Layer 10 of a small transformer language model trained on English Wikipedia (15 layers, counted from 0, width 96). Numbers have three digits each and are written without spaces.
A neuron's activation on a vector x is SiLU(gate . x) times (in . x), where the dot is the dot product.

Input weights of the MLP neurons that the questions are about. A number n stands for (n - 500) times 0.0017.
n23 gate: 461405449488560551523523496609536588579393648666137561485461435408565341523709392411526540496520473538567242347646425582530153481484583579320181310454459397603481500533329417484288531527601427414485629656741398551741484496651540607452516344452523261194523271500673597436589466186711557655
n40 gate: 276191585407315500434338400546469569564556414593383222378314410554459583500753478819472504689630693500775592488504424370504562607517586492379543692425287419517287389341596500342301588319364426589537424496454609500611404526621470234492618724405870484605652274198616463532380252652584451528
n62 gate: 535643539520540481481411500121586492679673553461403568699764534523583485671602476659392433651560570508801437675763480558426446428446504515589584350531485300646595542515563564880489371686430629504634127334635620496344469461672472458592406523617568477336511599314641282339393359489609481549
n66 gate: 563548710382389330496199537463439628512724460332554427572586641390565772712569666701484534342474454553596444406402546226381582602339677729512367368463556529580520536645496528487665629109472675688447641775434372538455550357432513298433333532692657500300512528425561516688307504296475464906
n68 gate: 663308390390435437607442437329562718513427474550676504828589575376469464595329523483656804396207518460659513717766486247427700672742373653586323904527733473573279416624216522569478418590633416331741252724451578600385855692413262504457545417440583412473297394342708420500549457677486500404
n70 gate: 637479237258343173239407696615367553606666691603496354529496442383508623632625198314651439555271619529526529487370608658386647492479376343223399551500663401652596525729642248517323667470610341291681389438593299444550496673414535404520277434637190550560488275573487298512420419467470706413
n78 gate: 399375529496566584488492400335474918438633759443576292539504363204516356452669240519643521693309689610573631658516549488492560567416473640381550696321496716529461335591512722319570399432623614701516512547444492565441524394643582567485147480603668755411795358339425345477341485559564391484
n102 gate: 504525483517421543635551282598539496627524717694487517338555379647471398269383438806488417440553449312483574424416526706566301701551379413463518734263397752343374508836386314583293302680259445669978457637313694504387423561603387796541526500646550587440646492238471513368449520496491338550
n108 gate: 438479511331347717496605656692533328612417422526525592532489592514511446500412489676298225685511456585474608600614555384559314365561489282486305377557608283493518351579351504504468511387375731643557576514644388537337518397465316397431236705349577525354560408445318608626367361596344293567
n110 gate: 619549432594383529887563324655264535544576529504403377520413422545701634694434418332282375214704492410364564537645653736428346661467304467738422521558693675449463381337645431393634593513576397625616542553646646750381202504447513516728411369313704619652595582534450425362475741471807626520
n130 gate: 639475447504331511323719344671576377586489780266448340283603297445664708276555577695514592732342537591575471522430572634653382749496678428364469470655278375310555613521475598557355481347415632529548276384619525466686493583547534653425383398433543609493562317549504456554518511485373673514
n151 gate: 457511547366708547331508380376453612690205591681469371564412409229432616574671576578392516547392317417665567355508449687493381485701424786344512601700604484480317420482504380512395445512537698691554477523666459622900364646564571439496563882386368402539515485445634519395546604328410538451
n152 gate: 533708842346521467366480619640454386504477440629719605600496320480379455533801483653563437599581541624695622621423754360299492730185624488693577434410378713387262629644465352592727293517504613587516521488709341454617590550333462283316629460368636616616524718500496577500496528193488520668
n157 gate: 676508669296675508278716647450625456761515398473434629399523523736712577508538544518575587659460523379245578302492539601236561477735575474307636446523515579243565561522278485480399328259319458608577310666519358418492430642414575587511516474397511538445731485488336738451631589351446451760
n159 gate: 574631517396904492451545475341474538543593289517635396472354576661400268275384500660402563500652267416657476649355512488582654412557456452429369463512622284471564480539566278069417537438430331543670795496439484574749471587433558548461504643543516233286440412406371196283573762540467413711
n162 gate: 319455468595676430350527344496496568537722553370473599383342413711382325586637684589492536430448679553480313627661231453582735351550363568526440469647556476583523439670638492381674649285418557511550512584457673441634516409308448607426496584899277637586321297324331504571755537400664481640
n181 gate: 337363445449333649397248550608381470476536411517363476347274318516354434371589303805588445646337492196466464565598454129691553675550544689372461496574759386504529683492591653432573617358393529440763658504537560429687508356576437455215584524547242699312410353458574339536685373255575629419
n182 gate: 517548597559598483484302430442496636572421238768504605335353363744496603620512385591392432666641529197295524614537508633223541569628278484298496562615413668390431561551706496462215579488472423476578317508578564479679198559556496443283258536469496214392573382778471533121504476516558741633
n186 gate: 440424485580669560215359392605479592460525544542553313565396391331361481384496565404464431384485646547561389463352614312593422379381580467532299321418726200401537463465575515550529444489500662435570496588795724428724605565359382562290474715716493416459482617515533533301140393412252496511
n23 in: 410355446692430539493539436461411331589764361677582336427535622293395585511479283697655558482570364368312456637398341557332549461599549403592459525295271522613542605524555368631334705343449584638617403528511669778598614544634551388350594542358535497443591546482581585472504339626475611330
n40 in: 578639699443475594441260402430629788450414555440409473571656517552336535577660417490530547665580626698730416387514752360574538562538381395567417406600466553283651473401574368532486454472563335338542489572625676348325336276331440749383366377500541578525527387637459497520538634617612561517
n62 in: 601451336566536477710458458458443722481489609551423417717443492640349554504387341709337484396444411545484360466523723581533733470331515336537349569553456676665655297248603414465298550573500587467511500725650619481224388574206284651529586684609594323748428458585538466485542452299736310466
n66 in: 478565635575595445562342696533527454528159561466437706575204392493685555404489580419361496593454556695724546555350470463422423387423356647507267732394372616703594540682436816462547526311426594425529177641500411399504541575593398341437444669447529529593533489448595386668357514380381511532
n68 in: 637408538383504516663828401653485470710539572629178452416512335394351562380609105476294568554372624754583638715528584529472500407303661308476658492406587408416456456488520216610552662413461601484635496327463727633520475772516479738276683536457404741687524464488516623675529508496616640768
n70 in: 362636496399443658485379655563531489309577543679541724504358593671616474467640447465411545604672526525243415406507485393461434601416712554355553518380454751590439550514489375594182578445412373361573478446691550370594467425457414608380615277364747428600536587563398292304449585398396132568
n78 in: 722496686447458373456411466545352573256390464553582281464533573695584511470624469447550423485500350372379385430651443687557785595385238467593512381463389546359306653542379442370467436459468698633341339591597468628577418310662584540610575489539221274402255441489286615550530389735552511671
n102 in: 763452666293223418488476757606455567359504611417136265615565420351392427525504563519465446475344414516372261400576541475383387324561436460715162455666719467546340432311508547550468344598710628488197410516402650455376463591610512432605512544473326206397364340492753403492484582295664551361
n108 in: 631453384711356585439419672516557389441608408698520446547503519410516503249586641516600400461530428567355812577474526422410191439419481206422503490339522573656675471577407383563348421647544519487397444500516425569573445675531361503587418437629570636621707526451558574506419497545454481579
n110 in: 600571444429538588638460544570493526648503561289493396813732579457712372559328613381320203562697485611582700327326522456584478640485400262700610401573553612582320457327686450657603463478657568581529684625485525485601493679422478575601563425226496654548539428353417413486460482460478710479
n130 in: 528442589710684458531510511612536576605690213624370459544365308493363367588675529440584367609551591394621359493351262426359538476497551459571507514368328500557531414370564571443330316648691435628292328733528575493438454607537586469604479558271510551369572276394742392551521517396447527629
n151 in: 503649472414514619365449507350585339700273437600551407636503347389513663544487567620651360579482357550393585430308493599340345607531603536389592524601654725684460340519445464524589514589624537691564391646483549655523640718632656450432662596464417420644470624308645422566463503490288645589
n152 in: 442680423632578732396421540272637560406348528236558599507335617225390569369443504576633571529470413596434549575353408515378712561475606437587462525618538798622699468507347598456183595551580735528435573323475412650632616448430334581452361493524609376463617596529389489472597458529234612616
n157 in: 412463613472504601535521483577381597668573684627339473558503425589637476514439507630429475738558643854518617572569443335500593517437568541594377587604507617514692480193467574443602377581653617450393486619625338539425329724544546405317630456576747585683469325402490580527545660634581453693
n159 in: 523688292527552465630562318488643408675533575477256390459599334283409350488564508389541559663412519326492767709492559473437431371419583571337536477466585657437580439537219339567590726710393717373569516281593762610390658531496492394434574383584526711286276584597443573590814600595399399515
n162 in: 390428636496387704605662525525513402514379514279461462599469600371230532578859238429605619539555581397582595681563758489534420268504442527371343627517534478586497372517692390460438532627537490602640436472412527407441535600463482662503507572570459390262324791514263441551409405469458541620
n181 in: 571543627627572681569599644825599500589633608642574663568642554471428460548359538525361542644370703453407691507369493459603493362570493783652622401412468470496641612332345178681550433678518616461438241504412486485605404519447417691831452424430310518336565554359606328436434482518581457482
n182 in: 432395538500439735511437732500500600414404551625661350286249467677299493414288569586755366414775478263345421349603602639726456625511682554518469552359443348489537621511475598370475583639543584511556429555690370662636511679403728376447587580454467343590504423601599433359374475460661554758
n186 in: 656496473515376523567399470432312383652439710397481334610396735507574609489319341644420407334441500728504514229560542341518410911564412537565328530238380519469456478639489317454613576413547815573459474610481533393445462370442162419511367640500500746519474407421623421307507489559530654434

Each question shows a token from some text and the vector x that enters the MLP there. A number n stands for (n - 500) times 0.0059.

" e": 421538495452529583444618555554449566642544570496264578518512592571143523616604461484481438684408516516501501274528506426379532373551298630364396534400468562499792423345517493304647553569376587381532241278179357420465689478490535375591622488362670472567465469678561343458512481538328489640
Which neuron lights up most? n157

"t": 591706277528376549496694498517409320520433364461484378402404389513415520769529563532414616754514559691460404334578417333515377377374490399399589460515394529565494520339633620623450491665589608467566426361352407613362502297672650583525504508560405566403550396574531591320376473420544562463
Which neuron lights up most? n130

" |": 491543579525491505433587617381566516582410557420484793369556715615369382490443483406486500567393459553527537404466277467443479382090557430487524606441521636567622359529517496484618520525582763475409427464466440379309454621540570601413492433319464515487568510573517622517468296523348576536
Which neuron lights up most? n152

" s": 463429468449468455335669677476386646617532404388519429395492607546469494509439297484453440542546342533398458264491629581352450325586638613634428506436406556559475311356761544333563536457499718425574307534318478355483608347568582319336547600486369470661588599501634629383441608555270505634
Which two neurons fire most, strongest first? n151, n186

"ed": 750513555484416532363581400567506521579480585555702182429480358533498420500353522417276465411476435316640329358435432551346408505363537560483446502626552650574517347341451585495716380449564239282535412373413474656311536377569712367351583498540514663617701567570572435355414424528414389435
Which neuron lights up most? n162

",": 535627481474606438492484680394531511354473488405436475304496432547494458515594526543521695447477352511423510324502303490582470383024494472651559521553591565500310523388593499482564523507607464515477294414437553538388527356543645517431504486334551438504423450631479409339633568545449512525
The most active neuron and its activation: n186, at about 0.46

"her": 634440537449366464277587570534400328536273488474543417421535520653494423560635649429390595664483371345573478450548412524590474437351403485470460444334464601507493549501434462396384488430420565423646474414318578638240654269608478563544461432382651553479721555503555482293299340701481377579
Which two neurons fire most, strongest first? n108, n78

" Re": 419658600541377647795485499385452411460647401623492539341597506473382392591463515501553518459452499672445564151561574452521561435456472606708639589574417496560513470488634509458617613472490502387483357251451432445574492426519547458466766515555499724400556462593710392388498481505264381547
Which two neurons fire most, strongest first? n181, n78

" 5": 443621317485403421543855617521412411463496510335451655468557550486366407222341544337558532567604414659364546456594552585478426425333440520507495585344577464546324505287686670491502540499487615418326491458458646658451476525464669427476620530345451562610679451710340647662573289566429496361
Which neuron lights up most? n40

"imes": 508576466440413419278500673484385368471307495462595520292498509550464381548828692497300600525506514451581440402682372462378435372335380530517366559420611396666528581490390556381520469543526564505517394427162475673326454255617402479667511472426623473555451641381476433500437417478493450467
The most active neuron and its activation: n66, at about 1.2

"S": 367464306554455479529635529262567493496537410511436539240383306445417523300483394485427464598595395668578569280490514616553534391539599508442394497500683527589599336519889422269443535452476530545479348551444538456451507402480377410435562441619352409642522718591587597772552353427239487410
Which neuron lights up most? n162

" (": 526739672473659413607428447354667421405444454537435399160505900508304456428476502475639589537501433507575720239660534608481514469435526324570444538537440555492441458364596458475464529503537380548483500445461504474532555319527504535524434537357357558553484437549531608347529374527331347575
Which neuron lights up most? n66

"urr": 679544397594536421495511568485567402703499311371571417561520332563482586557513452382301403414544513448531504272409590432718483307536597351548428518495449737551219347323411659526521534604568595434620483427312668529485436451502657356363596704648572535475319750514481447414389307663625460495
Which two neurons fire most, strongest first? n110, n62

" his": 398411523490680471398504488474433497454327447429395545435603443506261614561533641529339438502535461615647461301518460386549657509292557627596468545388561693430538527389463450381467500513534644332619415453453445480195825295497598427680571484390504482628478450546533458403463503487390497436
Which two neurons fire most, strongest first? n152, n66

" f": 482617174512505498604811464526680354404394476488471594536434572590454430501394309606315528556485567642607503426457633519433633430607616518329503613547409641502551557520588578234773443637524453268545388491313519455481516344577508285627535565586394475562455627669574478376639428423408568563
Which neuron lights up most? n159

"ices": 520533449438522536446604521306511449538531321448418432282510296409326503473518462559364512636525479538534406432299281496515459410222442530497570624523386564461499369455540559550549482506453603592486504448239603687408563251596441431334652333367456546535513677379509583360499358576451429624
Which neuron lights up most? n152

" -": 570550419496523466345647660523548379389590562443336692325507507525460443451527537487377543471476458588255644333546285602409598362302575464685432608481667530489417457383687445396543470469615650482349540453507210585241298504623659476505514414360449407662426477516527549393464248494482478358
Which neuron lights up most? n40

"eter": 568526458590373427548749600561574427640632632392473487329610594486384429576540667406524444647527289803340357462275358426511464395493548440686542565423480488646496499499434551485479552497563632504445385591520384316622499370580719517390558283273474573498550451378532490287580426726594461499
Which three neurons fire most, strongest first? n130, n23, n157

"-": 525579401630605382366545669202708360278586514472303422456471636565492502383639362526411611524572543586417486282445460624512623532451438453613500549531724568454222503461558602415483460444455461512476482551355459368242450450649556419371620451444480407846421613628658629349552307504468447433
The most active neuron and its activation: n181, at about 1

"ne": 582555492667312440592853555418508467547489472464478699335410522553352374636436633449520390463510407782235467310526483426444489454364537451689501665471603421642538500552362474629470574569482606305479376492450332495437587452647613480468624416414401520530279518372591610410510429597366404625
Which neuron lights up most? n108

"s": 547509508598421378445529630274492434797910499531512472496449341545546439563696412409552505488656656533560473635459574416537510334516652478357345509352588617486447146542757506372590457521400557290585565542432423464490660342542498474166575432458488459596330594508472408550483495523237495582
The most active neuron and its activation: n162, at about 5.4

"it": 417435523542506439483484455444309573645522421468311281437465421543411414385379541186422405456575390472448566302302608336352721526427648436338480511224540630717683402409637444431655628692568362406655528488417556410376561378634516534516438491688621538562402668574593539739496470593646662515
Which neuron lights up most? n110

" 194": 567529372553534347492665388279405601491509403374527751520546440505270620290386353557509494323582411497525663436468494375520353539481431516769479584446519545467530491528536677503609622511603728252596420342386771686446482400459540474586661416592482573448188661615487657564377339611329340424
Which neuron lights up most? n68

" R": 478658459560262471583791500442638422481580459376557439370520600397493499450332545499389350567591320580472709138534457468532493229569616595438573546409486524493528498526655504449576567587480605535471409383464487338538528497421509452341578465509555525551415507792365423478522465672463363535
Which neuron lights up most? n108

";": 451542498475543514536579643499652461464497497384419366370572608426370360536454527639367499463441397505509388313478342475595504442072526484598579480520606688470449445524519488467496537593582356527668288412473717676271464408578505540450482403376486508637475564526569366534660401394433505426
Which neuron lights up most? n102

"D": 665700313363411458595680511475606575622502551547477705245416504525328410405511516562472546559482432588223528461376295254410484289529505519439420587521575680506563439476419569568396515580737436457475307437272489360640523471595607530329599621342457647594429790581601461536391441551506336381
Which neuron lights up most? n78

"é": 402584534482423598529594581393621387602412393510407764363696496486534379554591652443326510587552432726358407303478461518465727415492386307569521445567690521428674332410537571480594585426597469425487404425459379603385531322612504641391716490325265661408504465306636608556547467372555446369
Which two neurons fire most, strongest first? n157, n182

"rom": 518391449438350508351606606623728520509526782551479431308370390582438500349387532514357408676582559445521542249444386576354518683397432548725539528435503527540376443194597574405470470562552473341310513435448612476359598393482553435713518267401496368491383579550578306290426439503363410443
Which three neurons fire most, strongest first? n130, n110, n68

"der": 510560592517289332631587570452722339569282485446528305515580767653547400475479525555441592493629558830300540421430491385431678361465552497498572514467367629564482442392526500573495550512570497504485369421464474309595481324675639610584561383316529587575469531376581473334408581520528414490
Which neuron lights up most? n157

"P": 717670223384413574427596619456675459522426511526346692344434570534451552377564412450423735569508470687532607462331264420326586448594526467500488561652390549485519573226674663534662652522751500583533455314432603527561458420718451450456603472540311687473354491531548584493413548573549406494
The most active neuron and its activation: n182, at about 0.44

"iven": 584617583499438419383640526510495355604314464582517289381336292553401531629472583416380506453748409472598548314354411431369545554452422425526433648367547744473381526435524468493521458414392490391683543581266608709298487301477581393613462556495579640573542721614464407444404490479379406500
The most active neuron and its activation: n110, at about 1.4

"ing": 648318568349440465456627512599429492419310443409545428403473348548470507586348535473348478452406420477445573387449357458496547449298465376429411500371653550496634387531454559477663395698390528455531505366346526620353269201645596387581420458355417695530508590498466438479373432547407390582
Which neuron lights up most? n78

" 198": 599571430571484292492755468411409402497446587402290842557563619396313685296442397524584560416469322604497592374428626461546470473447554560500494655405507495458508534436681597410619504448573724242423503461324705668374271499685539497588604356532573418493346509527536601636430453581365338331
Which neuron lights up most? n70

"am": 402633474439393516338492504558637337575555577440408737426385593468502417364579507439544425584573505772553379275529374514531436442475497398543459403491456613520402589404593567623305564541454486360595563292326529599505452250634637565305678443351375561367613421425549492381471537439564532427
Which neuron lights up most? n23

"\n": 530400461446634373469250507404448296518368562537499562383504592403475382492497408516439536469535511563389421155476548570399333467538384646327508487475676537636361473360563584414590581437603313568503473460508593760604508426647608542627548478426464453686572611739504534553467191569436406448
Which neuron lights up most? n151

" ": 542525361541474350596273521406578313649566583537480549487473778522364597387359535311318487367447436379385428494321563458362488462220421526274482578319661449553555387454661527242507545524521496563519477408335608581571281516515567386324614548443267510578496445519512373538564379550473275452
Which two neurons fire most, strongest first? n159, n70

" 197": 580616317525574333505653488578339517441461522348576784513531644500324426353472343559533496349486290558480599357368430469618572445405497414613463693406392484480579399421649665440589510501557740264357380397404685717300490489604638591578638370472499434515310532548539734641441499607387528296
The most active neuron and its activation: n70, at about 0.58

"M": 669646377448403544464573566348511321692560627516363754336524570366402650421640441542689613714563319660509530578361250378473422237590464502373302484586513613475417506405646483515651549475640633505433468442461507478564431420632538376321608492476246676522441514483508513396540420509319414516
The most active neuron and its activation: n151, at about 4.3

"clud": 452514373441501601355550473467767487563449608462614526464545500459471432403629463421454411484510399341384308312492568416627579422563387512453346454558639600484541232475343568423727423705784535396621522434332390555412478299573592504523590389758431558465390394336537620584571289657357546540
The most active neuron and its activation: n162, at about 1.4

" of": 587551575480409424425487559397529409297365531464551519394440285395445487438500514498450584604552515506396604280376388479528545512467428405438471601485658499606494610538572544334471485643566553440516453530334516667058529294541452367605419462419475507540549558701639375221473361495557413580
Which neuron lights up most? n182